Layer 4 of a small transformer language model trained on English Wikipedia (16 layers, counted from 0, width 128).
Take only the direct path to the model's output, skipping the later layers: a vector added to the residual stream pushes a token's score in proportion to its dot product with that token's output vector.

Output vectors of the tokens that the questions are about. A number n stands for (n - 500) times 0.0022.
";\n": 408 460 487 421 794 519 665 613 537 663 542 522 473 445 359 359 771 587 594 643 687 464 522 362 475 360 504 404 576 385 245 522 405 539 368 592 529 533 647 375 478 450 496 392 404 514 423 445 521 513 639 414 504 496 627 195 232 710 645 565 709 188 456 568 572 434 543 841 201 557 706 372 703 418 587 689 437 623 457 481 322 637 357 751 414 522 536 560 678 593 633 665 414 697 543 318 562 481 516 639 392 622 199 466 631 704 451 280 461 755 517 336 697 643 630 310 496 412 296 565 273 785 235 427 434 606 492 322
"ually": 500 414 576 363 370 391 395 504 692 586 641 318 294 695 666 616 229 782 512 520 532 419 667 391 836 582 429 652 570 507 280 324 361 732 651 338 541 583 450 670 164 414 544 231 383 617 444 435 666 428 550 417 504 691 448 701 324 465 737 332 669 293 646 428 430 541 609 887 518 695 571 305 419 373 496 500 412 430 444 574 534 503 592 543 645 627 443 575 605 479 516 513 684 585 584 693 576 496 373 245 261 413 648 343 418 584 504 500 230 443 487 575 313 463 570 636 354 351 394 484 638 762 419 378 482 657 363 324
"ature": 601 659 422 610 776 565 600 489 523 542 444 475 590 540 578 482 608 535 408 388 529 492 497 431 646 297 573 399 633 480 624 388 293 404 447 403 509 576 446 375 626 522 582 745 378 578 484 332 500 433 370 657 443 294 619 441 686 548 594 510 500 208 421 462 559 497 520 681 568 423 668 365 466 337 492 797 660 412 559 681 647 561 443 657 828 445 711 522 558 348 405 701 515 774 597 478 570 265 308 467 250 332 487 347 370 337 280 365 555 358 512 603 516 420 584 403 442 216 545 405 361 674 476 384 282 505 265 436
"que": 566 683 483 510 663 441 435 416 359 482 414 663 507 584 649 442 539 622 488 583 547 317 482 441 387 208 395 417 532 572 538 292 454 747 453 777 531 485 560 478 467 530 784 654 655 908 349 487 743 287 875 397 445 623 496 364 320 630 484 401 592 496 514 391 559 411 278 573 575 396 553 465 742 212 528 410 732 504 662 528 575 470 504 551 448 469 504 401 634 580 607 545 577 389 504 527 321 619 431 500 549 265 353 748 557 678 381 496 588 339 267 328 656 324 472 593 409 368 309 238 449 465 319 386 721 613 508 455
"alf": 613 403 412 368 262 649 530 702 421 551 652 456 570 404 503 682 298 602 615 525 613 468 357 555 687 612 417 374 599 621 318 451 673 529 668 249 517 385 608 303 317 483 670 500 465 622 477 535 619 447 600 621 369 341 542 500 554 426 628 447 706 413 460 596 686 483 395 459 591 697 656 467 587 355 613 635 574 503 357 615 392 514 378 638 552 545 434 416 651 356 603 530 303 438 660 334 599 243 401 306 553 559 401 664 595 374 496 598 610 484 496 675 713 496 792 390 404 366 753 578 584 689 335 595 560 548 460 641
"uary": 535 461 395 500 505 641 596 584 567 444 625 491 512 487 632 462 577 527 474 395 549 490 674 286 321 297 478 379 650 545 380 578 32 624 378 448 544 388 571 545 391 243 797 240 495 695 444 297 564 168 584 597 486 359 276 577 414 407 787 344 514 410 712 562 520 369 370 629 682 566 648 257 211 401 460 572 299 434 585 565 629 513 599 443 553 471 617 614 715 447 627 513 764 438 407 659 238 323 295 563 404 606 704 384 646 223 412 427 407 331 341 259 427 690 632 598 264 318 439 302 651 921 319 391 609 401 354 317
"its": 493 535 626 428 537 464 283 412 489 558 532 530 460 585 381 408 458 486 387 433 569 593 526 451 443 404 636 560 449 400 467 327 495 627 695 427 513 606 350 375 426 410 641 345 475 701 526 456 460 342 493 568 496 488 805 462 685 608 640 560 660 619 356 473 448 506 586 448 346 383 381 566 732 362 600 869 521 519 445 503 651 359 590 646 638 737 510 592 637 362 553 299 603 820 488 621 688 440 391 534 453 451 700 765 507 485 680 399 364 406 556 633 533 365 440 552 395 368 511 754 473 618 484 678 654 655 531 476
"ess": 805 511 672 433 685 579 565 306 615 472 649 544 682 480 487 746 700 584 367 520 400 432 646 398 640 489 385 441 549 535 522 586 803 396 490 787 481 553 559 207 522 471 624 591 549 567 319 334 340 447 521 388 239 432 514 604 685 533 551 503 656 271 587 460 602 444 743 651 419 445 467 245 605 390 629 621 574 341 587 519 306 410 397 438 566 599 510 442 500 459 545 549 400 506 363 567 468 510 399 510 448 448 376 416 562 632 541 599 500 614 643 619 312 555 459 591 503 582 456 421 426 534 472 575 465 525 679 357
"\"\n": 748 509 316 454 674 348 564 496 689 643 218 620 368 325 539 548 568 783 280 417 753 559 375 299 526 262 399 625 674 408 379 551 366 295 500 386 501 579 538 485 402 445 524 470 329 599 483 539 509 622 699 571 372 409 582 415 147 780 455 471 644 238 429 317 491 359 491 691 601 425 861 296 597 206 580 625 284 570 560 545 668 626 513 729 583 632 561 626 437 699 529 458 520 566 405 423 559 527 464 571 461 608 443 286 594 222 529 477 496 434 351 492 815 537 265 553 468 312 659 388 442 739 445 331 486 279 423 356
"aly": 728 455 545 678 513 547 605 586 500 568 338 436 574 547 525 648 643 443 442 582 548 652 672 381 791 473 409 507 420 709 680 533 563 504 607 291 518 394 542 629 455 511 515 168 540 777 571 665 361 561 436 504 452 455 543 445 276 694 548 613 587 496 439 478 489 524 397 555 492 831 450 275 625 682 439 604 555 487 496 500 695 617 456 568 703 690 592 470 671 365 318 527 757 500 411 555 531 626 482 571 333 519 604 734 596 548 414 682 572 520 631 302 384 402 444 369 604 442 288 373 222 625 283 397 324 522 716 471
"ues": 626 368 580 318 373 616 549 400 535 677 420 559 515 560 544 763 411 627 191 348 477 449 521 228 682 606 606 559 378 540 268 438 631 609 439 428 521 372 461 442 286 478 413 330 440 730 512 520 371 436 742 377 396 487 646 580 595 447 608 493 496 504 479 594 563 430 553 557 374 426 660 331 557 380 583 818 405 462 538 585 593 518 276 525 636 611 508 210 468 430 616 362 455 692 634 504 392 311 380 227 493 628 702 315 703 417 128 594 205 612 368 339 484 391 481 475 336 621 355 422 513 591 392 378 487 435 557 727
"a": 474 292 601 403 630 554 703 567 382 548 470 459 624 551 434 514 541 339 599 330 393 554 470 522 334 699 447 569 419 450 540 567 666 537 699 563 492 596 441 511 468 627 540 440 721 576 589 485 385 490 553 461 528 503 679 563 682 531 445 425 549 410 442 463 368 597 503 258 653 374 542 581 552 607 607 585 582 456 568 580 494 489 428 647 333 310 503 421 444 497 663 423 653 350 487 617 509 358 535 556 450 500 415 512 342 609 488 694 388 475 528 551 527 430 436 345 637 364 625 634 497 571 458 625 498 458 566 431
"raft": 438 509 603 453 416 318 672 519 403 619 514 517 444 466 385 412 582 358 388 334 696 173 482 222 799 687 456 312 383 476 442 609 510 724 241 574 500 431 560 519 427 399 314 237 500 550 559 600 553 504 564 450 148 417 421 492 481 303 508 482 642 411 428 470 664 354 270 408 292 432 462 524 632 340 383 840 380 564 331 583 575 652 669 577 719 513 708 554 682 452 425 399 473 474 448 550 675 422 365 689 356 564 289 576 319 551 425 667 508 424 264 374 525 596 385 727 671 282 449 298 795 473 415 500 456 509 504 616
"ult": 782 529 601 519 557 380 662 518 640 527 411 564 563 694 493 568 692 542 486 397 446 537 514 543 638 406 561 634 573 532 508 341 524 431 842 720 465 517 534 535 479 595 351 348 522 492 418 535 292 541 769 582 512 508 446 664 418 571 515 536 551 561 524 223 619 594 244 509 546 507 575 463 438 637 583 603 484 616 587 561 344 626 508 625 728 381 666 559 663 287 622 595 240 775 382 358 687 266 347 550 404 522 470 788 422 655 441 471 439 484 583 288 581 384 556 504 668 624 333 604 492 363 493 564 373 372 507 391
" career": 693 592 526 398 256 376 602 669 581 617 313 491 421 226 631 411 496 344 461 496 643 627 482 610 624 760 435 508 615 472 723 404 318 628 409 492 587 336 338 714 320 239 398 512 172 578 525 857 595 491 476 565 534 443 329 610 500 729 460 375 445 324 216 553 553 320 496 319 250 480 385 318 587 424 406 525 465 382 609 615 592 601 615 727 436 721 583 568 651 412 456 451 636 459 655 223 557 564 453 481 454 672 588 432 656 444 376 460 535 304 347 496 653 729 376 700 512 483 303 504 668 438 489 519 414 490 657 644
"ble": 442 775 398 483 578 284 394 380 325 553 389 588 563 406 724 345 372 640 511 575 497 393 597 450 664 562 488 626 556 402 488 444 622 477 813 604 528 236 346 577 421 581 427 520 305 776 525 356 723 192 602 342 362 509 598 462 295 839 585 583 562 508 596 425 491 352 364 476 356 524 676 430 654 170 607 682 506 469 538 546 271 551 558 343 830 543 543 566 659 500 407 428 557 639 638 614 564 430 407 463 418 492 378 550 318 684 473 323 508 412 104 410 508 351 379 571 594 573 462 480 673 365 475 560 416 393 224 632
"ough": 582 467 632 646 447 565 541 806 620 500 522 439 561 507 432 603 517 442 448 478 694 337 381 415 505 325 469 518 357 601 261 307 683 555 496 634 491 490 496 507 360 514 560 407 392 587 548 704 531 371 447 467 467 227 421 708 677 621 684 466 576 434 655 719 641 462 267 695 564 542 763 586 448 346 604 658 492 497 272 624 572 552 646 417 462 559 398 500 310 344 530 581 681 600 554 622 473 550 377 775 493 237 593 520 612 390 394 668 416 403 601 606 563 764 667 468 321 796 573 667 414 682 561 446 506 717 418 338
"ally": 523 565 453 487 390 514 788 763 619 833 312 373 522 644 438 595 358 484 622 526 594 659 670 571 631 533 369 325 254 648 566 441 602 420 880 350 497 310 306 305 561 400 615 96 440 813 533 426 683 320 457 568 362 388 590 603 577 409 616 538 558 283 732 457 494 549 707 648 583 638 485 333 519 565 548 520 416 434 500 674 348 425 667 556 441 561 496 593 484 492 359 576 534 544 497 557 411 662 398 302 339 547 577 616 451 605 617 630 470 375 584 424 391 539 445 475 571 431 441 547 483 657 370 309 527 393 319 438
"ure": 680 372 508 596 413 403 621 379 643 468 492 382 337 371 490 796 504 385 411 429 449 225 646 541 408 433 554 263 532 591 348 572 729 805 657 542 493 613 454 404 322 520 524 669 504 456 678 515 551 381 475 422 485 457 375 565 298 634 469 481 526 377 586 362 597 592 493 728 653 465 375 302 531 341 568 700 490 456 374 434 375 530 240 304 695 679 591 548 665 327 363 364 626 625 581 483 460 520 333 493 594 458 672 377 664 557 486 711 425 568 526 435 507 521 539 436 568 383 481 535 568 559 396 493 497 320 303 678
"ondon": 357 773 603 389 518 310 407 515 360 730 572 687 418 546 489 717 526 512 458 425 691 301 388 458 690 384 476 466 769 581 512 482 566 412 344 333 505 263 818 448 417 422 542 347 533 653 633 471 639 319 579 549 327 344 414 492 640 575 699 272 774 411 536 559 573 514 400 817 496 417 606 383 485 355 320 699 436 672 714 552 327 630 588 480 310 483 714 156 641 543 645 496 638 437 462 315 569 326 347 541 342 405 354 442 474 272 567 504 663 387 433 451 472 512 571 446 508 582 412 240 615 641 482 474 540 467 423 305
"ced": 615 637 496 490 591 343 387 515 429 603 398 403 401 349 709 285 397 760 701 463 487 500 432 160 650 541 254 326 525 396 602 399 480 485 554 615 535 429 472 489 604 548 462 524 319 803 578 709 443 466 374 568 554 560 471 645 433 541 546 656 537 768 717 324 543 606 261 309 474 528 646 369 707 365 500 584 636 455 576 643 308 629 696 450 630 487 631 412 691 355 726 623 492 555 510 466 360 625 401 470 329 426 532 773 593 692 582 154 372 417 313 643 468 794 395 504 500 354 542 461 454 356 336 407 500 565 557 539
" she": 665 389 428 435 359 416 681 530 474 662 565 367 264 384 589 674 427 445 623 367 511 483 541 607 582 450 641 554 534 535 603 562 508 402 634 550 570 379 570 556 390 518 345 510 444 435 460 643 647 458 592 375 453 472 335 624 720 624 487 517 453 445 394 455 446 360 517 504 546 475 473 500 450 214 278 576 537 483 270 584 351 396 480 672 646 423 513 525 426 582 317 616 598 550 707 543 481 542 490 506 461 465 456 497 590 514 554 321 448 287 328 506 497 449 563 537 406 687 385 468 473 401 421 343 657 586 373 351
"ance": 200 435 629 611 755 464 324 530 379 623 744 816 627 450 571 749 491 427 442 341 476 356 478 500 647 317 488 436 443 582 587 708 428 523 433 605 525 392 356 574 391 481 574 419 434 572 721 483 537 470 456 538 487 391 488 353 732 471 308 391 517 415 446 354 653 450 563 514 518 384 645 367 543 274 267 650 538 518 262 472 521 812 462 776 667 277 441 540 561 405 543 593 688 644 545 570 329 377 378 247 247 607 436 391 421 504 350 535 340 327 437 435 761 592 405 593 363 447 580 397 449 804 567 458 476 331 717 460
"ason": 536 820 620 491 483 542 684 571 759 389 534 369 618 432 635 607 484 662 579 591 478 532 721 375 527 562 440 507 669 538 635 434 581 453 737 616 533 227 571 490 442 490 413 353 526 576 586 306 557 282 596 546 401 439 600 688 694 613 325 323 706 284 520 371 533 523 660 541 591 548 560 456 667 298 455 519 560 690 493 609 481 568 457 457 656 667 715 308 579 489 621 692 325 493 432 680 689 503 383 374 447 714 320 414 577 532 544 496 617 319 610 564 310 329 441 672 589 336 362 507 699 566 457 651 450 491 496 558
"ry": 424 350 432 461 627 456 551 584 656 376 707 504 520 557 546 679 496 378 337 490 574 381 484 370 599 372 585 523 350 677 342 509 818 401 514 538 490 567 454 536 648 533 572 471 492 564 463 706 554 393 324 503 395 508 380 589 496 593 403 519 677 561 519 363 490 497 378 457 457 493 530 417 527 658 237 685 521 466 138 503 595 663 489 631 609 554 493 452 646 626 497 468 636 680 435 582 446 746 456 543 520 658 690 407 646 560 284 423 382 541 668 352 529 704 535 585 775 192 638 308 541 632 547 597 410 587 507 484
"ew": 557 804 532 413 295 718 444 507 404 460 612 351 624 402 445 722 416 485 546 389 363 516 399 473 545 293 489 662 654 572 534 506 500 638 637 493 503 590 633 435 657 631 425 452 375 708 573 335 636 301 386 504 414 363 447 532 607 566 446 526 669 537 652 646 573 530 338 709 577 603 598 543 350 535 596 725 400 610 511 426 633 637 539 613 529 552 532 141 403 489 569 771 387 486 548 681 474 428 480 285 236 299 580 504 507 644 325 597 360 465 368 518 586 658 595 430 608 693 508 354 520 541 653 517 484 695 386 160

Each question shows what one neuron of this layer's MLP adds at an activation of 1. A number n stands for (n - 500) times 0.00073.

n213: 594 688 316 503 484 616 705 517 769 337 426 624 554 662 567 624 275 560 605 467 462 556 427 570 470 503 206 500 576 606 653 530 423 422 522 516 596 430 479 568 463 293 625 455 673 438 534 536 593 485 304 532 569 682 311 410 337 313 707 599 489 531 581 348 445 617 521 353 570 584 321 444 469 691 588 596 548 384 527 586 455 321 591 624 480 527 455 577 540 475 543 584 406 535 604 554 486 560 573 422 544 309 373 420 493 534 297 529 500 557 663 417 465 295 585 523 428 513 337 439 387 517 624 209 530 322 458 307
Pushed up most: "ally"

n307: 518 435 256 521 454 590 507 585 419 503 624 583 604 668 446 478 468 468 571 543 630 409 570 709 523 450 306 580 506 729 526 565 534 601 546 526 474 253 562 420 590 676 470 477 576 611 892 476 528 474 407 329 546 436 447 484 617 482 614 636 500 682 372 419 421 354 584 393 396 571 600 604 640 477 437 435 518 450 276 493 522 511 350 516 500 476 504 480 362 418 506 480 607 504 530 494 462 493 162 369 641 421 606 411 521 551 742 620 408 131 470 481 479 409 691 526 312 421 318 435 356 340 596 548 380 565 356 631
Pushed down most: "\"\n"

n82: 435 537 408 780 598 375 403 503 571 589 598 539 307 450 677 517 469 365 516 374 514 357 479 757 474 468 562 641 540 448 384 569 715 507 437 538 458 369 511 370 460 555 439 420 524 546 591 516 443 659 649 458 591 397 527 349 620 341 653 618 349 622 620 432 681 601 530 535 512 644 376 611 581 411 570 486 385 335 483 539 542 645 607 485 427 637 522 487 320 372 360 467 565 558 234 572 358 335 414 490 564 545 616 565 679 583 533 539 411 494 246 525 684 643 431 757 369 430 434 583 448 733 456 355 605 467 594 566
Pushed up most: "ance"

n129: 422 536 392 544 445 444 410 318 482 379 712 545 525 579 539 447 561 350 544 608 298 695 527 650 456 521 575 660 631 609 527 282 658 693 387 552 397 606 699 519 664 485 462 566 526 353 358 669 390 543 468 561 621 227 540 264 796 485 670 361 348 397 627 588 293 770 507 448 520 493 489 308 467 541 465 603 438 497 403 469 580 556 425 586 579 544 452 462 547 648 681 336 429 489 545 524 639 550 422 507 550 583 478 548 372 590 467 427 572 276 531 612 926 268 441 703 504 461 435 407 391 396 705 536 476 295 560 569
Pushed down most: "ally"

n189: 626 484 567 471 580 529 470 465 457 393 586 587 500 500 390 752 405 493 470 611 550 504 567 718 270 333 541 465 682 578 437 420 448 391 364 673 648 565 555 684 568 402 510 306 398 537 478 585 397 329 632 673 521 851 567 440 527 567 773 595 411 429 448 397 450 266 372 416 516 702 406 624 673 510 376 346 574 475 500 329 491 333 707 413 320 380 427 517 583 427 407 586 731 493 328 668 337 604 464 465 455 560 390 622 585 659 409 328 664 346 547 546 568 377 630 274 493 361 510 357 453 626 453 462 504 545 460 520
Which three tokens does it push up most, strongest first? "que", "uary", "aly"

n97: 580 477 543 382 506 345 445 517 603 600 689 476 679 470 537 567 747 423 430 494 349 727 656 503 500 257 450 752 358 467 589 456 570 347 513 494 418 437 432 582 482 451 441 390 391 478 587 724 569 691 436 678 273 626 521 285 337 364 368 391 537 449 519 548 510 628 617 464 443 594 602 528 630 519 510 564 442 665 358 478 310 633 584 370 644 561 504 420 526 404 491 654 594 413 396 455 473 456 284 726 635 523 444 584 493 477 754 542 429 510 382 459 538 292 629 449 647 308 420 571 419 403 365 520 557 631 585 606
Pushed up most: "aly"

n203: 464 617 669 381 383 632 656 590 521 597 543 553 437 622 300 430 572 372 411 534 500 756 379 493 414 295 420 263 565 408 586 458 549 627 597 460 185 734 701 341 492 362 394 436 438 376 442 425 504 714 598 371 500 391 500 540 669 657 570 432 574 707 308 400 379 580 450 527 658 518 431 181 500 597 581 666 397 452 433 545 556 164 478 355 493 617 373 423 416 596 346 521 551 511 456 441 571 597 605 630 557 460 319 565 521 486 359 398 638 549 354 381 424 321 619 440 443 524 301 573 672 439 547 455 389 399 496 443
Pushed down most: "ance"

n222: 491 563 577 414 526 612 565 367 524 391 424 484 599 580 544 494 402 475 494 460 588 437 417 553 453 589 630 656 375 544 610 488 500 723 452 685 525 547 449 519 342 466 465 391 428 667 514 628 497 225 857 447 394 410 539 508 614 554 503 518 553 576 296 610 480 229 482 367 637 651 392 450 663 514 483 613 666 473 568 513 505 525 317 516 527 503 480 420 577 579 565 468 595 589 494 584 361 695 601 399 532 457 482 589 654 349 572 362 586 394 494 450 466 508 539 472 554 381 472 485 506 531 629 476 688 313 453 480
Pushed up most: "que"

n285: 710 412 546 392 328 527 376 325 523 584 494 532 569 461 603 490 426 589 586 517 580 355 405 516 679 626 474 272 451 535 450 520 458 533 469 428 434 465 486 687 589 309 516 582 558 475 338 321 703 493 585 548 610 456 323 590 277 618 513 510 558 503 397 513 456 557 630 541 555 368 660 572 603 516 402 614 304 634 389 514 500 589 347 657 448 331 576 463 528 515 548 386 483 714 212 549 543 507 740 559 511 283 483 574 324 653 431 541 412 503 418 488 372 387 565 525 616 258 584 726 476 470 394 623 515 474 688 341
Pushed down most: "ough"

n188: 384 417 765 358 613 617 514 462 549 665 555 471 503 587 424 473 512 553 430 574 379 521 486 433 604 549 481 532 512 648 582 609 481 477 531 386 429 332 449 442 493 440 544 599 671 472 544 522 497 531 494 395 510 450 477 683 528 558 523 409 600 716 411 631 568 333 667 553 681 543 627 799 614 325 383 463 546 453 625 469 362 557 587 470 529 675 560 540 514 509 544 420 533 477 571 542 712 541 586 362 122 451 711 513 546 657 487 677 368 449 488 548 374 463 475 543 559 756 585 468 389 725 385 309 330 570 443 393
Pushed up most: "ually"

n306: 465 374 628 673 410 392 470 558 372 581 581 432 534 384 533 490 592 402 431 486 556 456 467 491 374 547 388 383 295 670 373 561 685 485 637 325 494 470 571 655 540 424 485 444 427 447 581 398 410 606 488 484 484 611 419 515 560 500 417 506 537 540 636 431 547 344 450 497 589 393 516 442 512 643 632 622 655 406 491 480 549 621 700 621 582 864 450 587 662 299 576 564 667 570 606 540 317 348 478 430 441 646 438 544 413 536 500 538 561 325 615 546 506 500 473 471 571 610 624 329 449 699 452 367 583 473 420 393
Which two tokens does it push up most, strongest first? "ance", "aly"

n225: 424 463 425 514 561 622 518 613 579 662 618 542 547 500 480 627 516 545 617 515 664 474 493 470 178 481 520 544 544 438 506 537 440 466 417 372 713 295 411 578 347 507 562 519 461 702 614 467 722 755 564 433 507 657 257 522 548 664 406 459 552 708 702 503 577 522 343 633 308 524 329 630 571 519 529 355 558 518 430 461 422 744 462 275 517 361 515 468 580 571 408 351 483 538 461 677 623 630 521 413 298 577 588 507 428 380 446 506 333 386 490 402 386 278 596 513 459 707 459 560 489 292 690 480 383 403 577 663
Pushed up most: "ble"

n46: 790 423 409 702 522 717 525 500 461 538 588 579 403 592 250 577 626 480 678 493 206 223 310 538 763 537 736 407 640 459 434 630 638 539 581 611 447 413 418 431 567 704 500 411 520 450 500 632 633 433 469 573 480 572 433 712 682 828 264 539 602 680 418 429 220 437 582 545 576 400 612 705 492 463 574 484 406 633 319 562 593 652 668 479 565 582 737 504 646 676 288 592 492 584 612 485 465 473 405 496 454 673 493 599 441 320 589 164 507 569 418 601 678 524 333 629 410 646 566 565 685 568 341 641 344 458 456 353
Pushed up most: " she"

n7: 507 470 528 548 620 483 399 434 372 637 581 468 404 510 474 441 385 617 646 561 409 507 596 569 437 579 578 450 429 345 484 536 461 293 478 424 528 409 402 552 572 558 368 329 648 688 648 213 520 273 526 598 598 730 665 425 580 423 473 413 533 493 500 368 500 360 614 644 394 548 394 448 567 639 659 448 513 308 576 588 565 758 552 567 572 630 660 478 618 588 418 399 350 408 353 581 356 569 585 523 293 361 300 428 480 720 430 449 589 413 519 742 493 552 543 522 380 460 284 352 562 650 544 618 403 592 434 409
Pushed down most: "ough"

n159: 364 461 470 664 497 413 316 558 571 507 605 701 337 572 350 402 442 791 653 371 468 378 474 418 570 457 391 706 423 486 569 610 644 584 421 315 496 439 335 496 301 572 356 477 818 385 503 578 525 364 403 354 521 385 394 510 462 371 625 321 500 546 401 267 407 519 394 346 572 411 593 674 696 560 517 507 303 528 524 758 478 622 601 647 472 584 470 437 388 500 554 582 521 239 416 598 679 572 457 424 567 517 579 507 482 373 493 373 255 383 500 513 653 552 530 582 623 666 340 331 504 628 442 551 617 655 609 546
Pushed down most: "ature"

n101: 620 363 386 719 531 571 437 743 434 612 515 391 458 365 535 382 388 527 266 523 655 429 341 526 348 457 593 575 617 459 418 724 394 630 350 441 633 589 500 428 395 574 472 423 551 483 266 705 562 475 506 398 523 523 372 819 482 394 490 454 668 461 512 566 562 598 490 450 691 340 379 500 500 738 435 323 500 447 671 559 509 540 490 479 452 510 816 408 510 506 530 270 570 396 559 427 356 651 457 497 597 611 438 400 507 506 448 459 543 457 509 536 351 568 542 500 575 561 570 361 429 550 439 369 544 523 341 614
Pushed up most: "uary"

n220: 705 616 395 370 518 487 452 372 404 578 467 492 456 274 432 470 459 507 453 478 333 277 612 406 623 564 684 506 471 374 467 462 387 427 578 440 540 432 570 563 756 523 479 352 668 551 650 457 510 661 516 327 510 526 532 449 459 594 551 829 542 397 605 574 458 452 519 387 503 344 735 470 430 609 285 576 468 603 513 547 447 349 428 416 594 316 282 410 514 336 431 441 529 595 579 500 542 525 620 415 500 440 508 445 513 478 399 552 551 559 466 313 510 500 445 464 414 224 726 384 658 481 542 525 326 403 487 386
Pushed down most: "ough"

n218: 497 511 722 438 385 503 475 430 527 398 326 521 537 520 563 391 315 625 371 559 326 360 482 556 504 474 437 517 572 562 525 414 507 362 659 417 560 599 468 631 667 768 435 516 413 522 457 395 442 566 547 588 729 608 473 354 518 575 544 676 270 497 540 442 653 587 235 474 415 358 563 434 558 503 352 542 483 597 537 646 557 350 420 448 656 368 485 388 859 626 506 662 324 639 403 434 687 244 369 423 774 548 652 465 422 567 487 587 532 333 487 453 538 494 425 404 510 340 317 583 308 510 578 381 428 460 437 529
Pushed down most: "ough"

n50: 440 554 583 503 574 381 627 439 437 445 546 477 487 432 462 595 375 372 424 428 649 425 503 516 642 553 400 589 448 379 356 429 532 464 617 612 397 561 531 754 489 595 453 556 500 444 542 475 517 401 445 418 411 301 321 432 422 693 399 846 209 388 494 523 472 430 298 641 469 262 456 395 503 653 653 510 414 482 390 465 506 835 463 545 410 644 421 339 489 655 461 426 399 345 544 479 648 287 480 445 325 615 511 356 460 461 500 472 640 488 642 534 577 497 551 460 503 584 331 461 490 332 601 741 566 513 344 407
Pushed up most: "ew"

n161: 635 469 353 564 595 500 433 435 496 480 523 638 583 716 642 435 535 564 594 643 440 637 474 565 400 503 361 413 545 530 744 613 763 399 523 546 475 676 558 554 661 454 500 606 464 411 588 342 437 410 383 569 553 436 521 549 704 295 552 462 565 535 570 289 655 351 566 726 422 404 511 809 469 582 503 594 402 488 548 731 605 668 607 481 435 354 617 480 347 513 532 418 464 578 809 396 524 483 489 483 374 609 455 440 318 681 452 460 688 458 214 597 500 330 533 503 608 630 585 321 392 468 726 565 566 455 309 431
Which two tokens does it push up most, strongest first? "ature", "ew"

n1: 591 145 424 423 465 539 647 688 490 700 353 533 453 739 413 298 386 419 532 374 493 616 471 490 666 354 573 763 478 417 490 584 534 449 590 603 285 570 600 461 562 398 392 685 571 398 509 401 345 437 530 372 610 465 552 445 648 486 537 545 283 431 509 469 216 518 452 353 551 385 496 419 592 672 497 372 466 586 493 550 521 496 707 690 567 347 515 519 500 546 615 477 605 371 523 634 671 537 598 666 474 545 550 594 548 366 191 569 445 567 546 681 632 491 433 535 698 584 663 419 479 636 500 463 542 439 698 484
Pushed up most: "a"

n156: 514 426 295 582 437 555 485 424 564 524 401 460 350 531 593 380 285 601 241 469 628 469 620 344 858 410 768 598 532 558 372 334 306 560 368 686 555 582 548 438 330 438 571 510 565 534 781 265 436 273 399 504 564 500 589 470 412 585 542 391 481 539 342 568 377 428 535 490 562 669 507 449 486 483 386 482 461 450 284 511 643 496 457 394 382 461 523 400 459 720 685 566 410 442 513 395 578 455 450 458 508 487 607 705 220 500 357 638 523 618 510 467 357 396 449 324 482 687 559 597 558 468 360 700 382 448 576 586
Which two tokens does it push up most, strongest first? "ues", "ually"

n29: 630 389 567 340 339 348 532 287 534 464 487 473 467 368 402 590 441 283 422 397 672 449 550 513 322 367 477 647 506 380 384 539 441 717 402 579 553 637 532 507 522 748 584 744 414 617 564 549 517 439 434 633 733 500 443 689 518 416 520 607 614 588 448 422 408 701 318 356 379 630 579 289 376 411 583 437 581 494 417 179 414 510 404 354 484 597 482 569 418 494 345 575 432 562 606 447 547 342 445 606 468 516 555 432 476 599 454 439 443 528 529 481 677 576 549 298 503 609 375 431 559 592 334 598 411 599 725 349
Which two tokens does it push up most, strongest first? "ure", "ew"

n36: 439 735 445 536 507 417 448 575 426 524 716 509 372 369 493 612 471 776 539 430 461 458 444 699 384 556 415 288 548 443 347 305 661 378 546 480 449 337 881 325 729 432 557 576 569 366 475 743 367 511 679 515 500 414 465 566 640 551 451 416 496 553 494 772 553 466 433 420 373 325 504 428 490 510 769 424 507 575 452 552 441 561 644 309 486 503 405 589 459 468 358 562 346 511 674 376 532 514 414 258 422 414 633 496 574 658 517 483 388 510 543 594 514 418 623 490 608 559 500 538 666 742 481 466 799 634 464 520
Pushed up most: "alf"

n79: 627 481 434 398 406 582 277 344 465 530 730 616 438 261 399 554 356 589 442 330 441 515 482 510 496 454 432 452 525 276 477 510 578 517 513 428 373 678 507 478 630 504 702 575 443 618 497 400 455 656 312 669 420 543 618 497 545 558 321 497 258 601 624 521 556 556 594 609 362 493 734 400 694 513 388 331 396 562 469 409 460 511 461 393 459 321 523 321 478 553 378 622 698 550 464 558 365 514 708 445 599 526 728 743 681 609 394 431 683 674 576 426 542 509 423 738 607 674 655 490 582 588 557 422 515 595 564 422
Pushed up most: "ew"

n130: 783 407 729 534 338 420 529 417 483 477 459 333 661 523 612 672 497 479 528 657 575 290 478 387 582 439 365 530 646 396 617 629 573 399 376 577 546 530 592 429 399 458 399 244 448 525 310 412 238 267 483 658 520 590 395 586 518 411 312 605 633 469 339 503 589 366 670 649 481 427 445 699 382 369 510 599 439 564 583 507 512 542 660 574 404 517 493 592 406 537 515 520 469 275 371 692 537 407 403 690 514 558 398 493 548 537 554 616 426 330 484 403 339 585 535 328 365 633 494 327 500 410 437 639 504 410 469 564
Pushed up most: "ess"

n239: 664 359 583 440 401 446 532 487 589 542 451 526 545 381 506 242 536 540 601 632 487 586 590 510 583 351 436 399 440 604 662 561 474 592 442 277 431 446 462 476 591 725 381 745 578 312 435 453 750 451 603 613 550 594 582 485 550 362 474 313 486 484 443 437 454 426 421 309 670 503 685 419 215 373 441 401 605 591 380 697 587 470 305 491 532 601 582 556 518 595 755 429 470 594 597 595 654 420 450 477 490 556 489 557 437 613 494 560 475 451 412 372 523 420 500 756 415 577 515 410 679 386 511 429 343 548 483 648
Pushed up most: "ason"

n54: 461 670 308 533 444 488 350 549 306 506 600 437 529 468 624 626 497 479 472 620 476 626 503 404 402 382 529 678 459 497 439 366 348 544 397 601 345 540 444 522 618 512 423 559 607 491 497 506 249 481 351 370 428 625 614 520 667 581 476 565 263 402 535 575 651 653 446 455 442 530 476 319 381 522 410 534 390 359 582 437 691 451 607 403 512 467 390 517 300 323 430 456 442 546 472 539 563 398 509 591 456 525 500 261 333 509 365 423 522 569 420 594 539 425 368 444 616 515 594 439 583 464 526 337 457 433 647 550
Pushed up most: "ature"

n40: 435 185 317 525 570 460 481 355 447 411 526 503 465 684 473 317 360 402 261 512 550 381 425 465 368 640 386 289 523 401 395 424 566 535 639 796 437 596 637 562 360 717 415 467 442 500 446 497 713 242 385 335 525 475 621 579 481 389 752 571 646 475 532 649 350 602 295 604 493 227 558 606 521 577 500 419 624 345 281 637 534 337 489 558 510 433 531 503 281 497 474 386 648 594 487 372 514 559 489 469 324 407 558 536 334 583 416 490 390 510 409 549 629 368 554 543 644 601 618 576 205 414 550 397 414 549 602 464
Which two tokens does it push up most, strongest first? "ough", "a"